Layer 2 of a small transformer language model trained on English Wikipedia (8 layers, counted from 0, width 96).
A neuron adds its activation times its output weights to the MLP's output. To switch it off is to set its activation to zero at one token and run the rest of the model.

Output weights of the MLP neurons that the questions are about. A number n stands for n times 0.006.
n11: 11 -29 9 38 4 20 1 41 -6 -13 -9 17 27 -1 7 66 -15 -19 -26 1 13 2 7 -17 36 -12 24 -36 -2 18 39 11 32 38 5 -4 -21 11 -32 6 2 5 7 15 3 -4 -21 25 8 -23 13 -51 -7 3 -16 -11 9 -17 4 9 -1 28 18 -13 -35 -29 7 -15 -10 -27 -14 -18 15 -9 50 5 -11 -21 36 16 3 24 13 -35 -15 -23 -26 -4 -1 -15 -9 -33 13 5 -16 -32
n39: 15 -16 21 -11 -30 14 13 13 29 45 -7 -7 -29 38 -20 -9 -25 -4 1 14 -19 0 8 1 46 26 -19 -16 -25 6 -13 0 4 -22 12 -12 -26 33 22 -8 18 -2 -2 3 -22 -23 44 6 28 -7 -20 20 27 11 -9 27 -4 11 -11 -24 -15 -11 -9 -22 29 2 -38 23 -7 -27 -4 -4 2 37 34 4 1 -36 -38 59 5 -15 -36 -1 -29 -21 19 -10 -1 -28 2 -41 3 -22 -49 4
n94: -4 -9 -11 25 1 -27 -32 14 -27 10 25 6 -18 8 -12 7 -31 13 -23 -26 17 -33 -27 -5 11 5 20 6 -24 2 11 6 -22 -10 2 -23 -7 16 6 -17 21 6 -35 -19 -13 -14 -1 37 3 16 12 -7 -22 -15 -42 38 9 -32 27 -13 11 -11 1 22 23 19 -4 -19 -28 22 12 -19 -29 28 42 1 8 13 -22 -12 17 6 19 19 -31 19 -14 6 21 -10 -17 16 18 22 21 -26
n121: -39 2 4 -43 19 -9 0 22 -5 43 21 4 4 0 4 -15 7 -2 -37 38 31 -2 -8 30 11 -3 -41 -31 3 -40 -34 -1 19 27 5 -3 28 2 3 -32 -6 7 19 9 6 -19 -24 -6 5 -8 -11 -14 -12 26 10 16 -5 21 -3 -44 11 -2 -1 -34 -22 6 -22 -19 -6 5 -17 14 20 -30 -1 -34 2 3 33 12 15 7 19 41 41 16 -2 -20 -11 -22 -37 45 1 21 34 -1
n167: -29 16 -3 1 -7 16 -47 -22 -9 14 18 29 -13 -6 2 15 -60 5 -10 12 -1 2 7 -11 -25 -28 -15 -6 1 1 -7 -14 -12 13 36 2 -4 -19 0 20 -7 -4 -24 -13 30 10 13 0 -12 1 -27 -25 13 9 7 12 23 26 -42 -3 -33 47 40 23 8 -14 -8 27 -37 22 -4 16 28 -24 -13 -5 -11 5 1 -22 28 28 8 15 -2 44 -25 -1 20 36 -33 8 -1 -32 -12 -15
n172: -5 16 34 3 31 -10 -23 4 10 -26 8 0 -14 -7 28 -26 -14 -23 -2 19 -4 -21 -4 -43 16 -2 -8 1 -18 27 -6 -5 6 11 -20 8 -18 31 10 7 -18 -3 -6 22 6 25 -1 47 28 34 -10 -25 2 38 -49 -13 -39 2 6 0 2 0 -15 47 -25 19 -10 -2 16 10 -15 -8 2 -26 -5 -12 -14 -2 -29 -7 -32 -5 9 2 4 -1 34 18 4 16 2 16 -13 3 -9 42
n177: -32 17 26 -23 -33 -3 -6 -2 12 17 4 -10 10 26 8 13 10 -2 11 1 3 11 -45 48 -21 17 8 -21 2 6 -34 43 -1 5 2 -5 -6 -31 13 -6 -8 20 2 14 -38 17 -3 11 8 4 -33 6 18 -35 6 22 -21 3 4 47 -4 9 22 -17 1 17 18 34 6 -12 -11 -16 6 7 -2 -10 -13 0 44 -16 11 -24 -24 21 13 -20 -3 8 9 24 12 -26 2 25 -22 17
n180: -21 -27 -7 6 14 56 -20 0 5 -13 -3 7 -39 -15 -19 -16 3 -15 -15 27 26 4 -1 6 31 3 7 -1 -1 -1 10 -17 30 -1 -34 1 15 34 -28 -6 -12 -22 -18 1 -7 1 -14 -34 7 35 5 18 22 8 26 -31 31 -14 -37 -52 -7 16 -10 -18 31 -18 3 -32 13 48 19 15 14 28 -2 -5 -14 24 -31 -33 12 -8 6 -24 2 48 -12 11 5 14 -16 10 32 -38 -28 -26
n206: -1 8 -14 -5 -21 -3 45 2 -6 -6 -17 -19 15 8 -11 9 14 25 13 -13 2 11 17 17 5 -9 -1 33 15 -15 18 36 -32 17 -6 9 -29 26 -16 -2 28 -23 22 24 16 16 -1 5 20 -31 5 -21 -4 21 -8 -44 -19 12 -28 18 13 -35 7 -18 -5 6 25 35 -29 -33 32 5 3 34 -24 -41 -43 -34 -32 16 -8 2 -14 -3 -36 -19 -4 -7 -2 6 -3 -5 13 11 -1 23
n219: 9 -4 27 23 10 19 -4 15 -13 7 41 -5 -21 16 -38 -7 28 13 -47 -8 39 10 -16 -7 19 -6 33 -13 1 63 35 17 -24 1 4 -45 -5 10 -37 26 20 9 -23 35 -2 -21 -20 -59 -52 -8 -12 34 -13 0 46 -37 -8 1 25 14 54 -1 3 -1 -18 31 13 -29 -13 -4 -32 -20 9 7 25 14 -37 23 8 0 9 -6 -26 -6 -12 34 37 21 19 -40 23 -12 -37 1 4 -19
n254: 12 18 13 19 1 5 17 -7 25 21 -17 -31 22 25 -1 -7 -6 -38 -20 -25 -71 6 -15 -2 11 -8 13 28 19 -32 -38 17 4 27 -41 32 14 17 14 10 14 -1 37 -3 -10 6 17 43 1 -33 -6 -2 -9 32 -7 -4 3 -9 -11 16 14 -7 -19 -12 -30 -1 -31 -66 13 9 25 -13 23 3 -20 -20 45 24 -24 -20 14 10 8 6 -33 -29 -29 -27 16 9 -15 -1 -4 -17 22 -1
n300: 7 -43 -15 -39 1 -7 8 9 -21 -18 -5 34 -1 69 18 -35 2 19 -22 -2 -14 20 -37 -8 16 -22 27 19 -3 -38 -15 6 -11 7 -26 28 6 9 -13 -22 9 19 -3 16 28 12 9 -9 44 -15 -21 8 7 -22 -27 9 -23 12 -6 56 -5 -7 -16 11 19 -7 -12 9 -8 -17 33 3 -24 26 -11 -39 -1 15 -27 3 -14 9 -7 13 -5 -9 35 -10 2 -21 24 -11 -16 22 -14 -23
n316: -10 -8 19 -10 -18 29 41 11 -11 -8 19 -24 3 -10 -14 6 -9 -17 1 -12 16 2 -39 -28 -55 -2 0 -6 -14 -4 14 -16 38 -24 -1 -38 4 29 25 16 23 29 -25 -3 23 -24 21 -14 7 1 19 -7 20 36 6 27 17 -23 14 1 16 -1 -34 -7 -16 16 -1 17 -21 -10 36 -2 10 3 27 -48 24 13 39 -5 -31 5 32 2 11 -6 9 24 28 9 18 -11 -26 -22 14 -13
n329: -27 16 1 36 11 26 -1 -19 -3 -37 -11 -4 1 -16 -1 -1 30 -12 47 -42 12 29 7 -21 13 13 -53 -17 -1 -45 -45 6 -17 -25 -8 27 12 3 94 37 10 7 3 -30 32 -13 1 15 3 5 0 -7 29 15 -1 6 -49 -26 -11 4 -35 -1 1 2 -9 -38 30 39 -18 -12 23 5 34 -16 -11 15 7 7 3 -37 12 -5 18 4 -38 10 2 26 6 15 -6 -3 15 -4 -35 25
n330: 43 -17 8 -11 22 -22 -25 -12 3 8 22 7 5 -5 -12 -16 -22 13 46 14 26 -1 -5 18 28 -23 3 -13 7 -2 -4 -1 -26 -4 24 40 4 -10 35 -7 2 -12 -3 -18 9 17 -9 11 -5 16 24 29 -13 -7 6 17 -11 10 1 -16 -19 -24 3 -4 24 7 -33 -1 -2 -19 37 0 -36 -8 10 10 -21 -15 10 -11 -24 1 29 -13 -19 12 24 -31 -25 -10 1 -6 1 12 24 20
n339: 8 10 -14 72 9 -10 26 14 20 -2 -12 -20 5 24 35 18 1 -2 -16 2 4 8 16 -44 13 5 -11 17 -4 -17 1 -23 -11 4 -6 13 -11 8 -4 15 19 11 18 -27 2 -12 -9 -30 -10 -14 10 20 6 26 -20 -17 30 14 -46 17 19 -16 -1 -6 -23 -5 2 -8 -7 -4 -26 -2 49 23 -1 32 16 -25 -3 10 23 -12 12 -8 2 -7 18 7 -15 -25 -22 -4 25 25 -3 15

Each question names a token from some text and the token that comes next. It shows the activations a of the neurons there, in the order above. A number n stands for n times 0.024.

Then comes g, the gradient of the next token's log-probability with respect to the MLP's output, scaled to length 1. A neuron's effect is roughly proportional to its activation times (output weights . g). A number n stands for n times 0.0043.

" b", then "ri"
a: -7 -6 -3 -6 -7 -4 -6 -4 -7 -7 -1 -2 -4 0 -1 -6
g: 15 20 16 -31 -40 -19 -28 23 33 12 -37 27 -33 -14 -19 -9 9 -15 9 25 10 -40 12 3 -78 25 -13 19 -45 -21 2 -12 -12 29 21 12 -13 -9 -7 2 19 1 -17 -17 9 46 54 44 5 -16 5 14 5 15 -4 10 0 33 -49 14 15 0 -20 40 -18 -60 3 24 28 -1 -3 30 27 19 -11 22 -18 -1 10 -2 12 0 6 -1 -38 6 9 -2 -40 -11 22 -5 -31 -27 -11 26
Switching off which neuron hurts the next token most? n219

" Ch", then "ir"
a: 29 3 -5 -7 -7 -6 -1 -5 -4 43 -1 -4 -3 -5 -7 -4
g: 6 -35 15 11 20 -12 25 -5 -34 44 8 -6 26 -12 2 10 22 8 -31 -15 -12 -11 15 -14 36 9 -5 -22 17 11 1 -29 -26 9 -1 21 -10 -20 25 -44 -25 -47 -7 -15 -27 65 -11 -18 -9 -63 -18 -19 -18 34 15 -12 5 -9 27 12 -9 -21 -2 -24 -3 6 11 -26 -29 49 2 1 22 -18 11 13 -8 -21 37 -5 9 -25 5 20 -40 23 -6 -3 15 -31 -8 45 23 31 52 51
Which two neurons, each switched off alone, lower its probability most, in order? n219, n11

".", then " Her"
a: -6 -4 -2 -4 -7 -4 45 -7 -7 5 45 -3 -7 -5 -7 -6
g: 19 -64 -10 -7 -10 27 -28 -20 -5 33 -15 8 50 -2 -13 20 23 -42 27 -47 18 20 5 -15 16 -20 -17 -1 -8 4 -9 -47 0 20 -24 24 -17 34 -31 15 -34 58 -12 39 -18 5 -10 24 -8 -37 -20 -2 -10 33 8 -10 -8 13 34 -3 -39 7 -13 30 -7 36 -32 -19 -2 13 -20 3 29 2 15 17 0 -4 -22 12 -19 31 18 -12 -10 26 -5 21 -17 -35 8 -20 -26 3 57 23
Switching off which neuron hurts the next token most? n254

" two", then " on"
a: -3 30 -2 -5 -7 -2 -7 -7 -4 -5 -7 -6 -7 -1 -3 -7
g: -9 17 3 10 -1 -44 -8 -25 12 -2 13 51 -6 5 -9 26 -34 9 -19 26 -70 -8 -5 -31 18 33 21 -13 -19 -26 36 38 -49 -10 15 -4 -36 7 30 22 14 -13 -14 -5 -33 11 -2 -21 -2 -20 20 -18 57 -4 -20 4 2 24 25 -24 -49 -4 -25 5 15 1 10 9 11 26 -4 1 40 21 21 21 -25 11 -34 14 -28 8 5 20 8 -41 42 -9 -1 9 -24 -47 -18 32 8 28
Switching off which neuron hurts the next token most? n39

"ate", then "go"
a: -6 -5 -2 0 -3 -6 -7 1 44 -4 -7 -1 -7 -6 2 -3
g: 28 -33 8 30 24 -46 0 -10 -7 6 -7 51 23 -21 40 25 15 -26 32 -7 -20 21 -2 40 -31 0 20 -44 -57 -6 -10 -3 11 9 20 -1 24 51 32 -6 15 -4 -6 -25 -14 -12 3 0 -32 -17 29 26 2 -22 1 7 25 3 36 -16 -3 36 -26 -1 -21 -26 -33 -16 -19 32 -24 -66 -3 13 -1 33 16 10 -16 -26 -5 8 -26 14 10 -27 30 23 -12 3 2 -35 21 9 -29 -17
Which neuron, switched off, raises the next token's probability most? n206

"n", then "ed"
a: -7 -6 -6 -7 -5 -6 -2 -7 -5 -4 -5 -4 -6 1 -4 -7
g: 25 21 26 34 9 9 27 24 -31 -30 4 -6 27 5 -2 -3 49 5 -7 14 -8 29 27 25 8 -38 -23 -18 -15 13 15 -31 24 -38 -3 10 39 -9 1 -6 -55 32 -14 1 5 -13 -9 -8 34 21 -16 33 60 -34 17 -28 29 2 -22 15 6 -5 -1 -2 -40 6 39 -39 8 -29 -26 22 -1 -8 -10 13 3 -54 23 5 5 -15 23 -20 16 14 -33 -15 -48 -29 0 -46 -6 4 -19 9
Switching off which neuron hurts the next token most? n94

"ed", then " 6"
a: -6 -2 -7 16 94 2 17 -6 -6 -7 -5 -6 -7 -3 -7 6
g: 18 18 -64 -18 -3 -21 21 -4 13 -21 -21 64 -3 -8 -23 -42 -5 -44 17 25 -14 9 7 -12 33 9 -21 -27 -20 17 -39 3 -8 -21 -13 8 19 8 19 7 18 43 9 56 -20 39 -4 31 -30 15 -3 -16 8 -14 44 -20 6 9 -24 24 -21 -39 5 7 24 -11 -37 -10 40 -16 0 14 -26 -9 -30 20 -21 6 -17 -13 24 5 23 10 47 2 1 9 18 10 -9 -3 -30 31 -48 11
Which neuron, switched off, raises the next token's probability most? n167

" to", then " "
a: -7 -7 -7 -1 20 -6 -7 -3 -2 -6 10 -6 -5 -5 23 -7
g: 11 4 7 33 -17 -2 -24 -7 -3 6 -59 7 -17 37 -17 -9 25 35 6 -26 -52 44 -33 -42 -7 10 -26 6 33 -9 11 19 60 28 -44 -7 2 16 3 -19 12 18 18 18 -5 -11 -37 -26 -24 3 -18 4 12 15 14 -27 2 1 8 21 24 -7 -14 1 14 -41 26 -1 -22 -28 23 -31 -14 32 4 -21 7 3 -35 10 20 37 -2 27 0 -4 -17 65 12 10 16 22 -17 -51 -23 -9
Which neuron, switched off, raises the next token's probability most? n330

"s", then "es"
a: -2 -2 -6 -3 -7 -7 -2 -7 -6 -5 -3 -7 -3 -5 -3 -7
g: 7 16 -17 0 21 -11 -59 61 -3 20 -21 0 2 3 -47 24 8 16 4 -4 33 -11 -3 9 -13 -28 29 9 -14 -16 3 -36 16 -5 0 21 -13 15 18 49 12 43 -16 -1 -38 -21 9 -4 0 -6 37 -21 -4 14 -50 -16 -5 -18 44 -16 27 33 28 -19 -32 -17 53 -18 -27 21 21 9 54 6 -31 -47 25 -19 6 -23 -7 -28 -4 12 -8 8 10 2 1 -4 -28 28 -15 -5 3 -37
Which neuron, switched off, raises the next token's probability most? n94

" to", then " the"
a: -7 -7 -5 -7 38 -6 -3 -7 -6 -4 3 -7 -3 -5 -6 -6
g: -17 -3 -9 -42 14 -3 2 -11 36 54 47 -8 2 -64 35 -4 -36 0 9 41 21 -7 73 15 -4 13 -15 -18 -28 5 -36 -1 13 11 -13 -10 14 -33 -2 19 1 -5 21 -12 9 -5 24 5 22 -8 -39 -5 7 -10 17 1 -29 -1 -70 13 -17 -15 36 21 8 16 -9 -2 36 -16 18 26 22 -39 0 -2 -23 -16 44 12 12 -3 -3 -24 -23 21 -5 -38 15 7 -41 -1 -1 16 -17 -10
Which neuron, switched off, raises the next token's probability most? n121

" a", then " Ber"
a: 1 -7 4 -2 -3 -5 -7 2 -3 -2 -6 -7 -7 -7 2 -3
g: 59 -1 -40 -20 -38 -27 -19 -6 9 19 0 -18 19 -16 -43 4 19 -8 -2 5 -16 -31 -9 -3 54 0 13 6 6 44 -11 -9 -7 4 6 59 24 -49 -10 30 -5 9 -39 51 10 28 -20 26 -7 5 34 24 -8 -34 11 12 -30 -4 -27 12 -10 -15 -5 -1 9 45 -59 18 23 19 -40 -17 -12 -15 -17 15 -28 13 21 -11 34 9 -15 25 -20 -16 -17 -21 5 31 -8 -11 9 26 -14 6
Switching off which neuron hurts the next token most? n316

" Great", then " Con"
a: -2 15 0 -4 -6 12 -6 -5 -7 -7 -5 -4 -4 -3 0 -6
g: 15 9 22 -17 18 -29 12 34 -10 20 -2 13 17 7 -21 -19 32 -16 -10 -6 -4 2 1 6 -18 25 28 -6 -13 -59 15 -14 20 -32 9 -39 -39 9 -4 -31 22 -24 -19 -34 44 -6 52 -35 11 38 37 -49 4 11 22 44 9 -12 12 -30 -1 -2 -15 -15 6 -14 -25 35 11 -29 33 30 47 -7 -18 54 11 -23 -12 -25 -5 -1 5 36 22 -36 9 9 -10 -25 -22 -8 -17 -19 19 -18
Switching off which neuron hurts the next token most? n39

" Charles", then " Le"
a: 4 -7 -6 -4 -7 -4 -7 -7 -6 -7 -5 -6 -4 -7 -5 -7
g: 26 15 -9 -12 6 -7 -20 -31 -37 -22 20 -1 8 6 -20 -31 7 12 9 -21 17 -18 -7 -34 -13 -17 35 7 -2 -36 0 -8 27 24 -5 29 31 22 8 24 17 67 -23 8 42 26 -82 -9 27 4 1 6 -38 9 -14 -33 -18 -17 -36 6 -13 -43 9 24 -13 30 -6 23 -8 31 -30 -35 -14 -43 -10 -5 5 13 29 53 39 11 -4 -1 39 -6 -21 3 17 -16 12 6 -3 -5 5 3
Switching off which neuron hurts the next token most? n39

",", then " re"
a: -7 -3 -5 -6 -4 -5 19 -6 -6 2 -6 -4 -6 -3 24 -6
g: -1 23 -4 -41 -21 -1 -22 24 13 -47 3 50 37 -26 -19 -27 41 0 -12 9 -21 -22 9 23 -13 17 -67 -8 22 3 -39 15 -1 27 20 -15 -46 -4 -40 20 -13 18 14 -4 27 -23 39 -21 -15 -2 3 -12 -12 -26 -30 -5 8 2 13 -1 53 -20 26 24 -3 1 -6 28 -15 0 19 -34 31 -17 -22 -39 37 -22 5 9 -5 8 23 53 -6 -1 -20 17 19 -31 -12 27 26 21 14 -8
Which neuron, switched off, raises the next token's probability most? n330

"ab", then "and"
a: -6 -5 -6 -4 -3 -7 -7 36 5 -2 -2 0 -3 -7 -4 -2
g: 16 -10 -14 48 -48 -4 4 -9 4 -3 4 2 -5 11 -27 -22 6 -50 30 -12 13 29 55 16 -2 13 1 -3 12 27 3 -22 -19 -48 -15 -56 57 55 -13 -20 -13 23 18 18 -15 -38 -67 17 -14 -3 19 -16 19 27 -1 -31 -16 4 -4 -7 -16 23 5 -24 -13 13 -26 -12 30 13 -31 23 -15 -4 3 -13 -13 26 -33 5 33 10 17 20 44 -31 -4 1 2 10 -2 -19 -8 21 24 17
Switching off which neuron hurts the next token most? n180

"n", then " for"
a: -4 -7 -6 -6 -3 -7 21 -7 -6 -1 -7 -6 -7 16 -6 -6
g: -7 -4 32 26 2 -20 -28 19 41 6 11 -8 17 27 30 11 55 26 15 17 20 6 9 24 29 28 -6 -35 -43 -22 4 -14 -9 4 -42 -7 5 28 12 -22 20 -34 -4 7 -17 39 36 -29 -18 20 -18 -23 -14 39 3 10 12 -44 11 -17 -23 -12 -14 -4 -17 10 -26 17 28 -51 9 14 -4 31 -25 -22 1 -18 28 19 -16 -41 7 18 4 6 11 -17 -32 -31 -39 -57 -28 17 14 29
Switching off which neuron hurts the next token most? n177

" ", then "t"
a: -7 -2 -6 17 -5 -6 18 -6 -4 -5 -5 -7 0 -3 -2 -3
g: -6 45 31 -38 -3 -20 39 -31 28 -17 2 -8 27 -14 -10 6 31 -31 17 6 23 -1 11 11 -15 -11 44 4 -9 -48 -17 3 7 8 -34 -10 -5 -34 20 26 5 13 6 30 -26 1 -73 27 29 -3 34 10 -4 14 25 -28 -12 10 26 -19 7 12 -8 -25 -32 4 -32 -3 -1 -2 -11 -9 8 -27 32 27 -52 22 -39 -8 19 -33 27 -6 -20 -1 -5 6 -28 -45 3 21 49 18 12 28
Switching off which neuron hurts the next token most? n121

"th", then ","
a: -6 -6 -5 -6 -6 -6 1 -5 -4 -4 -6 -6 -7 -6 -7 20
g: -6 20 -16 6 -12 -22 13 -3 -20 9 -2 9 -67 10 25 -11 -42 -36 14 52 -1 0 -22 -42 0 -16 -18 -29 -23 -21 18 41 -9 13 -7 16 39 8 2 -6 74 -42 15 -14 -33 -22 11 -10 7 -22 33 -3 27 -42 3 31 4 -26 -10 2 31 33 10 23 -2 24 -24 2 18 15 -41 28 44 -2 4 9 25 -6 -9 16 -22 -1 -15 -7 -14 -35 6 29 -8 8 37 -18 12 22 -3 -34
Switching off which neuron hurts the next token most? n339